Layer 6 of a small transformer language model trained on English Wikipedia (11 layers, counted from 0, width 96). Numbers have three digits each and are written without spaces.
In attention head 1, each number of a token's query is one row of weights dot the token's vector x plus its bias. The head spreads its attention over the tokens so far by the softmax of query dot key.

Query weights of the head. A number n stands for (n - 500) times 0.001.
q0 (bias 0.041): 516557514390508384610462507561243523516680553570560390505613644520511374466411442611435604418515598505572461497354403632525452521479558509366629497546475631559444542547583540402419529560466368364665494567324407523457422383484589509663563340547585449547469331554560487422694321440537405464
q1 (bias -0.050): 627596405318706327658424484404489514396447456564447447571426491631571341597589412519353494536528476524516476520557619371304497588510395570517569392565373580605626522476422410508537543376503568517507415537511390488547565607513514339428690569630466495457400555480478459581459553455343557507
q2 (bias 0.091): 396584593528291487544636495522434471610649524341469459458487414371567462331624396489535460481415537418475478449561628591451491513596544584576632479642518400481597545558615463704409506516571401427549427432412344597510413474417568483589534650542593701464402376407457525344600577599373494474
q3 (bias 0.227): 642600577592475672595529319535335537611496618598387400267625435434500589384438489540512533527467613649504532382328352699465660454556624291621453418433649556473496371627616740188507677531549530533791451636538369260687323430433393545339665587284615698448146394560402569656424541322664492622
q4 (bias 0.008): 454411484434473450569413540582601537506532370516539473523456381459389390477541448538527519523487482482500476506536444413505472559511476506456561524620487503496679506468590536380422634412536431389489637542489635472464472520488368447471419560550523382462544405461440457475558596563515436511
q5 (bias -0.046): 302322528332375421500594572389546568459529625453623590743385565329542483485550550721584389572696424399327410589632486445500407549713490687459633444489597506453606486490493388743572460631425500374618388511416735535416458446664559458703312523524523336417436521318356407394344401637418424580
q6 (bias 0.045): 433428545500453574463399374729351446588503525564358589424753482550556539467288493422424611666493510638474537425238337651425584440587774268524452548519487526482301373661493574157453663750486521577639478633402538363664425558445567644393702444223560725470387410663446617520589678467444511510
q7 (bias -0.010): 460529560442676346571391583394697344616545486541520606382318437441542523442369437389480575466536474333593422511597686649532461529531464603374562364547326513582525503313336566669451406412384380484371591471677443652456355563601624494559555542512471577575481385593530589454683436651474488412
q8 (bias -0.007): 280424444347312281647584552275496558383423405544521670601609371420354468705457397589371481461421591372626671483518611467484392394600352369652628404312691410493543679379557539322601251446640517631555451582520647452532481442599224519450617325718256373630582688496503563450541481441500307356
q9 (bias 0.079): 446598366590520365316506352535406631357432377549497582618593526601389567506607464620598402605541417461579623544518601340656663416447424309480335531179543415509563376491521518482394676457548585635630331457393571576593611294391520490581605536522548522305512503469351426588519429353530472692
q10 (bias -0.073): 655479645335505443346449588523678506423525585438520537494667505525500454508543526213573543315461511572416332453494455536357526571592601565486350603680524518613563615329523474533475670445376559522605473513573691470371569591509382463463411616554494476524373630468484457292449524627585587710
q11 (bias 0.022): 539408588368540452531557353528323685308512428486553614588444371378320470571588554656427643452654638486572516667479503534550399578424369490560664362630692465485592522584653417404568454375535436696437547665474516388427635359695374628571514476531437481550506525534332356517509487429286362535
q12 (bias 0.045): 542539692409574698298728450440497444483666536568468648471606577587425752288493500531381669536522524506432313481422571466458599351506551341324537569528620390639607425510422406579330621434471541698580397374522441684482411544420645462469631558354503461395603328686589693405768413534442469569
q13 (bias -0.085): 582702557546481541373539429520533537437644449523274456340419572526532771441431473365510533554714556302767340536493564736440619561689674570400423546445513404793601278472384459516393470569353583485509575294613384634417243471461451442548416554475622447525543381580632497324727435338436564533
q14 (bias -0.120): 543243405524500453481381346633655391574412518578567449701532414465568438556336651508456453615312510590209455756636387474566593525528541563305441500547452526350440515426341253549373370702355532374559519496289399469366833683344720727508447617556493669526503477540404510626602708548264519424
q15 (bias -0.011): 647420503547388411628702579470382597422594589505582516633529336537433287564374535524377619575503519497433555475454422563439419451472717428462315604478620684374398360604549448617368468420631500484487415430535516550471618400488603540301471511395667649458400656387566473587597586551624346503
q16 (bias 0.015): 534440622490519762673409525539449611436429245529590333677578529555464579603517445611490337459440469513389529470704504365576357531397436411523289685544445634302511374521359687500627414497561317560441352206394552405519353513320519387338556419472394311339612612370675461732357434532653618638
q17 (bias 0.064): 550599537694640487471566440613608579552413557551568435414559527469487659538720412579410572465448488310411589536726651484625450421518382648473458450592524615702625377409227469436554434352466349641261424416402335439469490373373521594480491668572453599520479567631608536610553551357287639619
q18 (bias -0.036): 161668656610294641608436390550385453594460537513421482368450386500652439380354413227330507457562441484415500545537591681649655560713518500609593530460430399466348422601625580552548489473526644555482744633541555594597345452500705252652503444549523639651400447372592630440563489427590349354
q19 (bias -0.046): 508263690423534329517511747671560721442575584553500561672350541349500468603379608872756483731500419585504336442372496633526383604715433626431537536708693562727593487459592552276489390512405258408544019332407623319471483512702398474577324713517520478521458513446360485428479633347225483531
q20 (bias 0.005): 387442619265490525470535583428539322440371540573332563486489562704339485460478445340371267598359675642523630661496534519574299674603500397656365488243335453500395858526500663542691404485450287548460338428581549560606381591632618317751640478648257497481437454234528534383534360636638401641
q21 (bias 0.051): 478504406521573420628463454243302553487467621491434432519476498557617441602551449480665466432437576444551668537604513550444328498569457513486470383471438557542500625580476457533509511488593415389582554398644441542550581358617473407404578483573437529346467364375452425539599541513464710575
q22 (bias -0.049): 441509526533337397552607554334490721516349659533616418540528420406530513672481484729325544413409512535536408593488595536399317537491428674625226493711538680481628622503491460406628486382469457480620358407583438331523401587500378570369362571516534532778286646567354509541546456442388516437
q23 (bias -0.001): 721507378601726465755254602403432477333420402513380599469382575682533433490482546452732500500442769500655577679619533591247437461349661370513514457321317506421318507558507483605523704651469473285590467380597373544420566503533539523436548594511563371350503604480523255510537571489622816581
q24 (bias 0.020): 591642435412518490608519515462521394679510532407545284433384475395400543377454399582520401617636686346507555384461306497434283575347493770366604386525404675377496761524700649443596321590529357386452634590547441258559435641584456472598440381616523446602547459405488525648490448709432619371
q25 (bias -0.059): 556543483564353625565572335393429392531568605412561482503392419745643507448493484345389504493603390573458417465411434565418634428397634327434534459640422506470434556674357286762516504436490616291406674449544345592542608598391864355251542415200582451466560437522688562484452482596622631525
q26 (bias -0.081): 564578683400408483320601451863554529393566480528399307683685449432426480623345460402361428676672537469234521471483409327534575610582702595541383530406519497378581581510527570497414485595421578751473560544349599278479721423555489711475380503706533466535468578361573390443427682407477262593
q27 (bias 0.031): 419561399404550485436535545331610399494479457529488527488506521473448585432654453562462473423503706486493441515410542323640559574357296561509609182561620557595733788333481553326728459342521524564463520572562469374466480554641255563597494423633256446607578526483468529494386387648287412500
q28 (bias -0.017): 687476597317488601461470707617534387484727500425444386500484583462410548384353576407571514781651509441540271293326460546588500494336507628382533653603596598413465470480478680577443302523478349590329527497549597396577490521663581317647433397510573407490567550457653581428450439605525308424
q29 (bias -0.066): 393398530390608532570433536734297454408700486631361539451651506588654285611583479374608639585572461629265556503475418419355456550622556519551728460496359503641480447769683461600398543442570493768402496508480712654474466428540607390335415542274372543307555255500645316265485759441479552617
q30 (bias -0.005): 605494500381635346538303655453503671545500380647415487458426516410559591483372376371641523478737343443536503449451571567440587404427393672527417329641392579506404552414329559650329663453534488568514739503568508485500490399698572324520628479526586683409411382573468485380565669663417646572
q31 (bias -0.027): 429602517553540513420619479429552444423506535576254454465570519628480455456226539527565420619356844476557530677490372487473442468365618482248470395392649570513418585483464244469537405618633516430535497400443346497535764416586579631503411544510763553476590551713534436552692462590375416438

Each question shows a short text with each token's key, already scaled and adjusted for position as the last token sees it. A number n stands for (n - 500) times 0.0028.

Then comes the last token's vector x. A number n stands for (n - 500) times 0.015.

0 "ctions": 481484553636537484555219401524540468530516377490507510547545440584572416610441528490519437515516
1 "\n": 455468636695492498563164460560544497492435387467530582488577421572633410596338504569447390499456
2 "A": 487502590535522473527202604510537551367517491378541548492553509591608490560371539624422399483496
3 "nd": 590580607462578431584182604641511540407487472402528539387626607636532511507329588601500420625493
4 "ro": 449480640400422453524201593536559548435361481522602637331474457549554594469436471562392429642411
x: 536459473423584515510445541459481527582545517726521459546502513470509459562642539459617496485270516571490544458459446496544480491499389544588480400559539525530498536474469529560476428480621474455493525514556525408603468473384405663451524503415475472550282401522428490519454466510565459657
Which token does the last token look at most, and with what share of its attention? 1 "\n", with about 50%

0 "ing": 486488576646572443520266388524532506514469455504445520569575449580571373618463549523479431576477
1 " political": 458478540566497447529269398537494475561473446458487469539547455559554407624487479538548465630537
2 " and": 491495699659466426556166348526533473586444488483503499526531444546575427611504491482492355571500
3 " rel": 484371549470495455487332473463486455483484487451406476493532475523513473640421436579542455614567
4 "igious": 491491602567528443524204430495496421483415420406426398551489412520548438650481415516491455590433
x: 552527595528459562470520449365467500561502463502515566502539516394543559493542423538398502446503508492494555517426473490542413563464601461555503475457443546427499545437524555576478462554461521547515588402528392357608476584559452486450607492458600460515184409504457647532570526619470505430
Which token does the last token look at most? 2 " and"

0 "ist": 444449579597499447518282389511551427502438491481512487569549441579544433611411498484514441612480
1 "\n": 466466652693487500566160451548547498491421405466514582478581416572626416590335492570434400508459
2 "M": 505427579486531501480209616505546582362479506379523509446571549569549559582346480664431360492502
3 "ira": 479467617478534417540188543608581517406518442348513507331656542588537663473279436596416519560444
4 " F": 446522583469488413548198430547561483400435669392518567368665516591563588456388493545418536559462
x: 618497459516674483531511433513547521390533459510572512424497603529483507445480476527645489452559495581486518478554540531527476523469471487586450453578534492510557380536583597484426456520477351521553485454545509220567488494403400502489592518482447579341319514486513449611535478544485444576
Which token does the last token look at most? 1 "\n"

0 "\n": 471472656691529506572140459559534502486420397459501586486574413568617401583325504576432407502455
1 "J": 495441552518435552521165594545538595337475511362501509379609517611577571541277518662420420484477
2 "ul": 530468585448539416507179579553646533354496465407460470336599534558500633543273582591468572516458
3 "ie": 451550462467527481514187550574613493400473642370429514397575512564558539446305571559364524516467
4 " Dou": 467468422523468479537191496538614473410452618426503586365682503553611494421352591560424543515502
x: 587563459490595506485507518513512461428544494517525480446549516520521502461458459582612525500405486546459499383523493463494378454567545463541527469475687615439567466458595534470333349479391468428545470480497516274598425521478491535506518703556521587466295550505537520555495495409555559637
Which token does the last token look at most, and with what share of its attention? 0 "\n", with about 80%

0 " did": 467466597595520480589225354523467462569459439477486494538511474560509459606500462515539498598541
1 " when": 460449657686484493554183357539541473498465418461449566540543482567606416629425490533483446545472
2 " they": 491428569608527509573241375456508481507536474437398551558519484576582453626478466534505463616561
3 " wrote": 468443601599484435583216445499499437530503448468387475543589431516529413559497491498514504603502
4 " a": 540491578597416473521243456462476513471482526451479548587575404485570389622447549568489425501486
x: 450526476441496528502461462519553490520573523390563481584472516463537543402464439601546455499500625475495557507514527501472566403470514546532575482563573499499492523521504530517421522461521470551479545482449336418689397521566503471538593402533530482496149492576437577434535518490529431461
Which token does the last token look at most? 1 " when"

0 ":": 466463607692539490573174404591480489540432402489512573517557413549597394582357481541425398479489
1 " C": 477432642522448475537249413507544444517540517409484559421520432604554615468489409543387486559550
2 "av": 522581625451481386550210522606432522529492489442604540338593504590405635478389493505532557605500
3 "ew": 472463582458467485559230443529581532561397579476460474321542497590523621390453335505392532497520
4 "oman": 479520450562398425522168404568606452521461517478420487456561387533515517430510451498412555507439
x: 581506479631544577422577439488521497631489511456569472443503427525480492571527524456481526490508501642526431413526450479528473566552629465601473487576549545444506449512547505481416466541440390440504500452505402417599463537467464507540556582411524533563148425565421499491511485622499411549
Which token does the last token look at most, and with what share of its attention? 0 ":", with about 90%

0 " K": 495468499505570537460265333578571492533547473465549565374585395563437559490473567483437627568433
1 "el": 432458508518582478473269355584591482551571449430475590432531426544369530486487583523473609610433
2 "so": 408426441539519518479358322518641456505534513444409491502583471548490505504468557495450558634427
3 ":": 513464582714457487564184351575510476513452410487516594526565403548602398572371505521415421504444
4 " \"": 563424563617531529521143426579511433464539433422475650529560376587555444465424473558346434573473
x: 449621379533450481526491479462473512504548505429490418459569539466495565424541517501516500407480657428514506491465559508534650543521435556552462502463574516599524426427589560533437398473491438501550425479499484358710514455544513454500544509453596462508173428546542541487446513494562545562
Which token does the last token look at most, and with what share of its attention? 3 ":", with about 80%

0 " Sh": 517430544495586518497279334538539490474484478464508521441591383581472557517476537472472578701403
1 "ay": 433477479511554526488308355535556540460498466500457518458558467611479512547523528489474545695392
2 "ne": 415485443512520499452386372490609493480552453482410522529551506564511501506479619508463603669413
3 " stated": 477480590608462478572230394490532496553438489456470548505609422534571322603464517529511481581467
4 " in": 574500587660494480563210404543495513546444453484508573527581427507576388633406511535488379488468
x: 473569493510385558475464488460530522511549519436543445627472545487524547413573461575527539482481651410485507494570492504512473599438540591506514514535523536581483500442528482495474522429552519508521521494498360402554431519541501476524616395481512419503111451566460566485557384527589490446
Which two tokens does the last token look at most, in order? 4 " in", 3 " stated"

0 " and": 485472690693524440565168369550507468533446445471476566544537416541564393601420526509456401526464
1 " the": 496474628686517481549189391529489470509474410423465577554545421538588426603412494537436385498437
2 " second": 498426620499558403593290401531465388554489516361473485518521550532451497582562381586550399606508
3 "-l": 450463573482423438568275536503508495534359448399474433492434492483507487560427444626511364627387
4 "arg": 487474509453482464537342474509442467463508441352433350476510502507417551500503347559512536643359
x: 520375535520466573528502520477545378564443475566518621419500462402628443522444451544621524445553501553481429467448359564536444471540513445462488471572511504327488590500464484526564389637466539503521501579414532564676478511529445483582612593379421583478309385437429538578472520485540500502
Which two tokens does the last token look at most, in order? 0 " and", 2 " second"

0 " members": 473453498596512525538286394499550445542505380461490498563592514567552416618439518507575499562494
1 " of": 449526592672491432556191395560528469507425443472545571504580471530598452592359528503462414495451
2 " various": 520505679636487422564172430541526470501444433429510543518555476563619467621379492561473387593473
3 " occup": 520510597462529444610280454478472465541386548411487497464540451554506363582494438565554502687513
4 "ational": 488483648536452401541168480478518427506406445477516428530494378529571449570559415520474443542461
x: 594525528488431587491506482346452536591503422502545501556499457530574530567494490596448453499511452433514507540423455537557417479454602382592579536562534541401512528480441596591426445491469461543534523478526372313595468534539486508434599472509622446524198358551439580493516516547546493500
Which token does the last token look at most? 2 " various"

0 " the": 498480620669527493547192407549496497525425394425510583517571444538596403605384501567453367508420
1 " time": 522451662574513491618165422519497492587478470411443497499528521536562357604520459597547404599526
2 "\".\n\n": 506472648714463523570150425541536510504440376473516587493587420563647371607336515576467416514443
3 "==": 442552635643502437575102509559525480438458391467572556522587435538615404484367485563406437515402
4 " Record": 516452545550501396613179625518471493458502391397584452501688544538578400578300545596523493560409
x: 480505437502433558476629511467569461475488476457534511547545452325540456469386425578506501589590501486500533335430512558497360454605500360641458528514517613552464495491554651497503478437605553527547450556549437395614413465578304542437511537557500549471355508513531521541355466506594537556
Which two tokens does the last token look at most, in order? 2 "\".\n\n", 4 " Record"

0 "art": 483450457596573526482304382477556443504475420488519458522598420528516416623465545508555517564422
1 ":": 447451607698496472577173411587484494534425401493505566517546414556598399580365472543417393479486
2 " \"": 515433581598428540534127473585476432467522439434458606513527383602553482486436434566342390563526
3 "St": 497438662508487429538311491500510487422544442375421474495573511611537569521440442589479541656477
4 "ock": 506487477464439507509178607606515525433420401519521375379472484627451565541476448549463527648430
x: 534427602484480542537528347407456456478548475444533503551536461404477442493516516431501567484534534605525542415403449557479558406437521475575499468571566567572434614571514494594515442506490478469421514505511507510575504417485343571512557530427576557570168545486476461480421487510641544700
Which token does the last token look at most, and with what share of its attention? 1 ":", with about 70%

0 "al": 530480540585566442515286378530543422565452490454486495555535438513515361584481540532520457646439
1 ".": 462487580691501513542223433554498492547477406474505592525561411554614351609368492556440384504465
2 " The": 460458570690514493536219470506467507472551374410425582565595428499630406582378524581461363463459
3 " Canadian": 520475609535543460548227465553552440552458471381512492381557450564576520516502428565462417640450
4 " government": 481468486539521535556230416516515490575413516435523458438632560586597437552521451539550459591514
x: 505525623504378556442614418436484449441411545569502496495432472539398569464431484518478526500469580605485471480520550461495422476497558519439509605583566548541500477565571529523474391544550430526472487466518501347608427447522422442356598599537604583452187478537483540605483538588571472565
Which two tokens does the last token look at most, in order? 1 ".", 2 " The"

0 ";": 478471663683508452616135411592445487529426442505507578520522391555586415577366469501423396454512
1 " Final": 489403629521506384644200456555477369509555519435493466500508436589494539503500361487475442569555
2 "ist": 543494514535489457560149513527575448489423450554548390435482403572537508534487468491553392611481
3 "\n": 533492613670498494578146439528537475461441447496533557484583414577633431600372486548461370545491
4 "Ch": 432505568553523442585161590509527502380489435380555480460594542546550541552338513619504375546479
x: 532588484523489523572463498584537497560486513403589459475560579412451552476532578599625583489592491495490404564403451531528350422537472375612436491537488498352426541406506567329490459470601364436603464481533505496607518494504351544576572450529553537423311484491460494565514455502510529533
Which token does the last token look at most, and with what share of its attention? 3 "\n", with about 60%

0 " and": 485472690693524440565168369550507468533446445471476566544537416541564393601420526509456401526464
1 " some": 529473611614489474549240427512463411502541425415429529580474426562526439604494458522460377585499
2 " have": 522498706592555402603211437465530418464478489499415466567490448560535465619490554508507447683520
3 " adv": 527468625477519405573299517481453520504455493420418438463526468593459534653398476532565499684569
4 "an": 482493545452547456541312548491445505509417578489372413453523370518450400623452425535527472587509
x: 537541530445500557407569586433533458501513537507575574445470374368566443525420532547392500493394488503543630356507410490489512529392562545545565529565547519552375655428573491563454625624482501527584535445422402391535445556590445636547542503433424563492328411483473477607498529565471487405
Which token does the last token look at most, and with what share of its attention? 2 " have", with about 40%

0 " Labor": 564464469538541443548251336492616400603465433484633452427596496555496483535547462481594539632450
1 "\n": 466468636697488512569155455550553503502430386467532592469590420566634404586336495573449393497448
2 "D": 535438603523507464523198589530552547407544452368550470462548543572571529596333521628487388497490
3 "av": 509644570441575428530192682539522533410447453442595488307560572568489610582335572576507479480468
4 "id": 475550550454511434568164543536556562437413582411457470376586538583512546425349445545393554406481
x: 681430467540558474512589479553522450514555469538522554443535305482481593573581542562522471384497576592389571489596570492520432532452487502512512457531541526418536460528481367436502485654491398523601517460413505369535428444467386547507550558553448604541240530497515411518562395543524417572
Which token does the last token look at most? 1 "\n"

0 " I": 460445481545533539457311314584639403549541426433516583455555452588477511463422535487444579641467
1 " H": 472459459524521518486356328549611440549620466429485587423618428564503551487403568480466567633479
2 "ear": 480485490496481503541281361565571429574578446384487537409549524558414506460512574529520626646464
3 "?": 465494431628473558526272370512588454550487438505499612474514432533595352540463579523474486559446
4 "\"": 532501531662478524540249453512525463530497384451521554596570471505580335596391554551499390487442
x: 441595477515393546553534574563484471512558550441539434595578535485478530413535532547495459543509561429528419509531470508561470615488517624519509536454524473559469495528502577491534456497504449483599486510447398455609453481532502459483527422493563486499099505509563591467532410425530445332
Which token does the last token look at most, and with what share of its attention? 4 "\"", with about 100%

0 "9": 497431559572557495526256414575546446599522389478564549464550469542516386559436501531522467536445
1 "9": 450432559572528488526256414575546446599522389478564549464550469542516386559436501531522467536445
2 "8": 450436577570474460529265417565558440606533378468551540477541457544509399561441490538519473562423
3 ":": 528473583708436479567169393603493491555446394483531573510553431527598374584368486546445373482470
4 " Daniel": 535401567575560467553162427604531416501546491419486515406548416585532586472418408516400418554490
x: 523536457609466491565524449405527420597552609429532490459566459477489424395487482465595517503406461491462499569480446525514489555460456438469459521464530585555496438519527521501428425515372393450677472438486471360617471615522445484491520660497604574471215486573527572498574528478609516601
Which token does the last token look at most, and with what share of its attention? 3 ":", with about 70%

0 "ut": 524456596556612441476300321486601506519454497471440477537538405545484427558494546522514519673424
1 "u": 477465487529575477461330329514580525504508454478473438561493416547469478559485534507508508676467
2 " Mod": 454442590501497372542194285546512428539513579450468417502553443583429472505544475435508576682499
3 "an": 470488432519482483521256367559613456562474439536549479471458408513445453480560503468527487629435
4 ":": 540470580712486484570188362571505472544457403495524578530546412544608381579392494519423400500450
x: 443549487486361526548570571494498491494518534447539481516555526491564509449534471563514508498521607484475447479487457560503537601514492595502510494472520522549527505517489602537543513428521465474507483453501341471582422487492535475520585451517516408502090511549542536508586402450597463368
Which token does the last token look at most, and with what share of its attention? 4 ":", with about 100%

0 "ither": 523437504635539516541293360525548458504490414433369516579552470499564385611427474557492357612422
1 " could": 484492583599439492584266328501531444504492453394419498597531478560507460633474488506526489612489
2 " person": 533383592542511451538278423476514439464522337449404415633452535593458497647531428539599505646504
3 "ally": 496512602608474455549257445514557448528452394491432450586504515550530412652437545502557455554488
4 " perform": 512415555547484444562279433507524432493496441435396399566579521514481433636476535557575535638459
x: 485556447475419529575476394473486347578473665417518530591483561386538534394448449530474521429629509416486517471493504550526429539444578469626519509541580521533417553442623585499456442522479517522487534487497445377486498557549552501577561551521553476517157400526525580517408493480579468471
Which token does the last token look at most, and with what share of its attention? 0 "ither", with about 40%

0 " ": 482449547632549523535261404541512485526469398438551598556580452518574375575387485559494406558416
1 "ur": 528496543481540524514365444515490509539556477364506570577486514504458465490495516577516398655451
2 "ban": 502535513455558504522354440583504433630507537424454476497535478553461453444529438470493524700476
3 " areas": 465466565532479539547204356467543462561412498499446433524460456620551447572575480456465548646517
4 " of": 554552633657478447585131373595473505573471409494504549515523407553530448568433529479451498524478
x: 479605404506391489527574505467495463513413531524529475528546474510492503427518466534519521553514603506481540518521438533529474616486594548524518541494495605515480484530457540539515530510482531530476530489499338421564422488526549477460663371464493413452110561553494533470578440497507518439
Which token does the last token look at most? 4 " of"

0 "ater": 477455607613547461501256379521536480562475449493486487542523439574554412621532521510490463586478
1 " Book": 459419494565501487505248378552550415529516456469522410469491417567480482550570456519484427611479
2 "s": 451488523585510496495234403483620465522470416514521429498548437566542431616512536489522453559456
3 ";": 513465589710477481588172385571485467511467390495546558532544402559602432594381477492437396474458
4 " Final": 500430615543499364625219425530479358485563502440528475513549422614501548519504377443480479584517
x: 630401535571485580529551408446502521495586628361555526493480409553550579508414448489568496422520484437497551451503492512574461409491546459504477544514534477391554430487436585520511490455602378493641518455486389363594542436489400480475553456479529575462212483535566567511512482581643545526
Which token does the last token look at most? 3 ";"

0 "ant": 485484572609547423522299377502580472513445477473480496553566460562542399622437545542532456633431
1 "ag": 519527535535523452489316376482556461483434550480541488545527492524525405567481603533555451618467
2 "raph": 418410515530486429478289419529568448534461438502534461527536380563425434558507488530542533643475
3 "ics": 459455506594446522500253377507570444529457402481475418556555413550520369569521501511502498591442
4 ";": 532477616714498468584157383562496468526463393510554557533540405562606415590401494494448400495463
x: 468542505530358523553537585502479518502500542428551481541524543525540511491539504559542536480520607471460472482478436537526491580512500549475536520438506506562510520531461626521557486457547448496543467463508324485573429500469522458495559445498507462482083521545559543500564421438580478366
Which token does the last token look at most? 4 ";"

0 "eh": 553482514539561496502355335498519470518502502436496545543557462523477439584511571524557537672435
1 "ind": 458438517547539489499340307538519464506462478447440495582570496547472394584479525540545525692407
2 " \"": 453450557620444530489185379549540452457440432450506582540543358560537419533413529540400478618399
3 "Wh": 432432559505471442530221433530502478408527423376493497549565505548470547574429572578501489627458
4 "ite": 526452543552498457528165443548569422433478399417454478492533469596526519486495474536394531632399
x: 450562483532431537512544529539563484522517538430539495518582464495588519507449380492515520507483514472552525404448517521542568513508484433641410469478506566448545528540526466581547594554475454522480496527503427396608459432507462481516507531434522529537071358527503552467454497507573434598
Which token does the last token look at most? 2 " \""

0 ".": 481495580682532512537227445559493499546482403480502594525563407554605355608361499555436383493476
1 " Im": 455477633566486459543198458529535516484519534451429589457589429558548446501401501545497408602547
2 "m": 467412604508524449492286513484638552388547426437409458445547384520529599520341426563499391601501
3 "ig": 486469588510560474502345485493537498427550503359311420526527403477499507413383366542427481603377
4 "ration": 496545469519443482505288462486561489509508592432429454532612495581537452441448478487456553558516
x: 630528649498504551418556408462525491487540493427486408485571425481556537562461519551419455492436558634427435431577547500520420405500544519541533521515584497481449422504541486506547438473581476553579540465517461445620437393521463540392513617501543712486166466559483505517499457582514465506
Which token does the last token look at most, and with what share of its attention? 0 ".", with about 90%

0 " Rober": 469485490534525459545279324527604393507447568437535537389547418526484516514421561522487530598453
1 "ts": 475495502539529490516301341493651381526433530428527522457546513577554422565469536521509513584465
2 ":": 484468594712449475575174381579493472520428404481537577524553408538600397589359502522439394483460
3 " \"": 583425580621467519540128431587482418473533441405485631515548376592559465488419444556340401549498
4 "O": 475402551530526497503264498547479536395535453438470508487517509603585546551426476578394394611533
x: 472566592463510459545548474505511478488549520491499530538513540426452518438356431549630472465464512511522590425413537463489471495531421439598548401507508553570532519448582511572438481437618575495561474397507538541690432436575446421510619516485463434434206465607490473500465505437509559620
Which token does the last token look at most? 2 ":"

0 " and": 485472690693524440565168369550507468533446445471476566544537416541564393601420526509456401526464
1 " Ed": 487397572526448478544188440560518439490494526431495503398503445602493567483448446493436444545536
2 "d": 548468556467505412543293514535544433496462510504497443376525501556473596500383455441519477483518
3 "ie": 425522430515501487525218472527564408491499580523446481447505459549483565473451529430425550490491
4 " Camp": 530433454546472515499249356502600427466510642437459545381613464601542567554472559498492537602522
x: 636578558530561546491603482562557466482532539434496517483500455480478459358426457468574511459475441543508536462523590520484477416493535535406543567394601573508523462605645558477452467452393420466505449508589464269512501473460483559476524669450562579406233585560585462432406489534553504593
Which token does the last token look at most? 0 " and"

0 "al": 530480540585566442515286378530543422565452490454486495555535438513515361584481540532520457646439
1 " have": 511483681636524409583220368464518433470449511484442479567555434543554411652451558505535442639498
2 " sett": 500411601477474481512309482434433460395459553470453420522536448564505480694503566562611524698512
3 "led": 381536588505449424532274537471459548515422479552420470601515416486465361602534568538564495562456
4 " prim": 538471576528477431566220422544485551502414582458427466479550407554500448605444475546508463631562
x: 530596580459511528373523492382528463471427521339565540493508449503496514389372462505536563427598454445461621576519483511607480492443607451528585543613625556489392485439570477442511539441550563479458570456514460394600458532468461532492650635492508427415277523615476541511468492494529463431
Which token does the last token look at most, and with what share of its attention? 1 " have", with about 50%

0 " R": 521436464496537531481256354537550425531510456447586545423615440520444517483451575479511605570432
1 "oot": 457467426476553527503335364544540378562501503426530526455588473537393439461513515472504612601430
2 ":": 460464579708452481568174376582492492530437396500515578522556395538599384578383497532430408487471
3 " C": 544432605546491478519276344460549440514579495414510554461534411580532591485533434517423520562495
4 "av": 510592610457534415556232498598408515534521467434612550378590500578378611476398489485548566610476
x: 529503519518598609492469463490595326447540476526541572405521487489546431486534548518603524501465561632529488532419451511503465514295568448540532491552537542535473351482477440481545520401575446466512447564440507500537407533493394477453481476518454689365254568575481593545509454518540575589
Which token does the last token look at most? 2 ":"

0 "an": 486490474580533482509296353554590456581526486453457496512539451531501394598461580519511479580488
1 " Book": 463450430546508505510292351555584386549541504427481429474531444548457462538510521502480482607487
2 "s": 457491486582508510493256395474626467519481411514530456511548426551534416612493563490530457560447
3 "\n": 528457629703468510569151468555545507485443378449512579487576409570621402590333493592434385502441
4 "D": 473433614537532459524187588513556550381538440371522458473547505579577528602341522631467389509479
x: 535424507503518479593503457534458550560550460404460591588613487411372536419447514580706391433541494498526526484499501431531425469525498489506546469482552470480490522466476573379444516498560448502643465448507481441638498491505295466558539473503578527442252499529490462513580490504600569550
Which token does the last token look at most? 3 "\n"

0 "igan": 522471454594536498496316316533574399535535475439505530523548484555531451591482548526510514627460
1 "\",": 451497604694500463576140388586505434549450412463522528564514430517564377561379533494442423443443
2 " Ac": 509449567518466452527251463529510403471596546383504536450502384540503574513477453506449387529548
3 "me": 533495626530498430593258465602598490567550546435437491423496435583511592358434423500419431692540
4 " Nov": 462458441513507435551310449524565441503570531524417457469616468516528551372413524427472564579535
x: 617528530528605591443520481451601449533556594489509357445567489469506451607454483552634545454470513506379456378446443483515379551535499447546467519533686559514475452443536446421444542511535420431576523508469403462566503429466451419555595555420484583405366527408512491556568456556649599478
Which token does the last token look at most? 1 "\","

0 " Ke": 478447463528538498506272311563591436551559503479505555417591475576433576475440550439482619595482
1 "vin": 499484390561463514498335307578598386547556490457439526452611505551454506492424542452466600599453
2 " Hu": 482470488557533456515281273545581424525515544508461574468576417580483552498439548399402580575478
3 "iz": 534454520485492531503324283496581397516499589456478603434570446604526502510476534431386604650477
4 "eng": 501461478546457471510285264460586452513525590501466618539516412547529470502520546459410627602516
x: 471614614538421528472489509509458419568525628364582449480534469484520426473496421458543457408503520588408498519516439599541489534560540538505572533575497675491515426500538543532472544556501526448491546459416424415534383511488593491508527517400532494472160456601647506468552501460445478530
Which token does the last token look at most? 4 "eng"

0 "m": 554454503569587481501337354521567499547521489455384490538570410485436438528422515482526495586435
1 "as": 447463520586541502516312364536561487546495459443390478555577389517467398535407516493482500616414
2 " television": 441436513588487479545289330515532422539518464421501460563610511534537444561475534520552554607471
3 " special": 459456496567437421560269431524512450576461428434493468561551470509490371612498556591588486627468
4 " on": 581494601646507464569208389551494446545458440501505462526521426534582395608495497518492377603433
x: 444579501483367585499533525434494512508533550475509446591508522481549434396511455545536499477520521427502479439472503524545522535437549524483574483564497594592474581465456550562516512530498511497538545477524308436600470461571537433471594442454489488510112526470448567565494466488623491495
Which token does the last token look at most? 4 " on"

0 "ag": 532493493533551465493290342486514439563494524517562491553488395500445422528528552455542535529523
1 "raph": 415404508559558443485294377538565433546500429503507452529523367561424448560509497511535532618486
2 "ics": 440456513612490528508278370513555445536474388485478445556561416553534368584494496505505476591440
3 "\n": 535456647698466492567163462553545508491427377474528578471585409585638407599336487580439384517453
4 "J": 515430574546563528523169550541530577348476480390533505404599510622566558553315507637436412509463
x: 529490422479510493566555417583420517470535561427486577479536544406390503497519496605664489559523548466464493535507498476501466494494479404537532478447440582464450513457555596328600479512423460431644437471464528476565438466524338461540640662516586527409277536551451467477450476537551606552
Which two tokens does the last token look at most, in order? 3 "\n", 4 "J"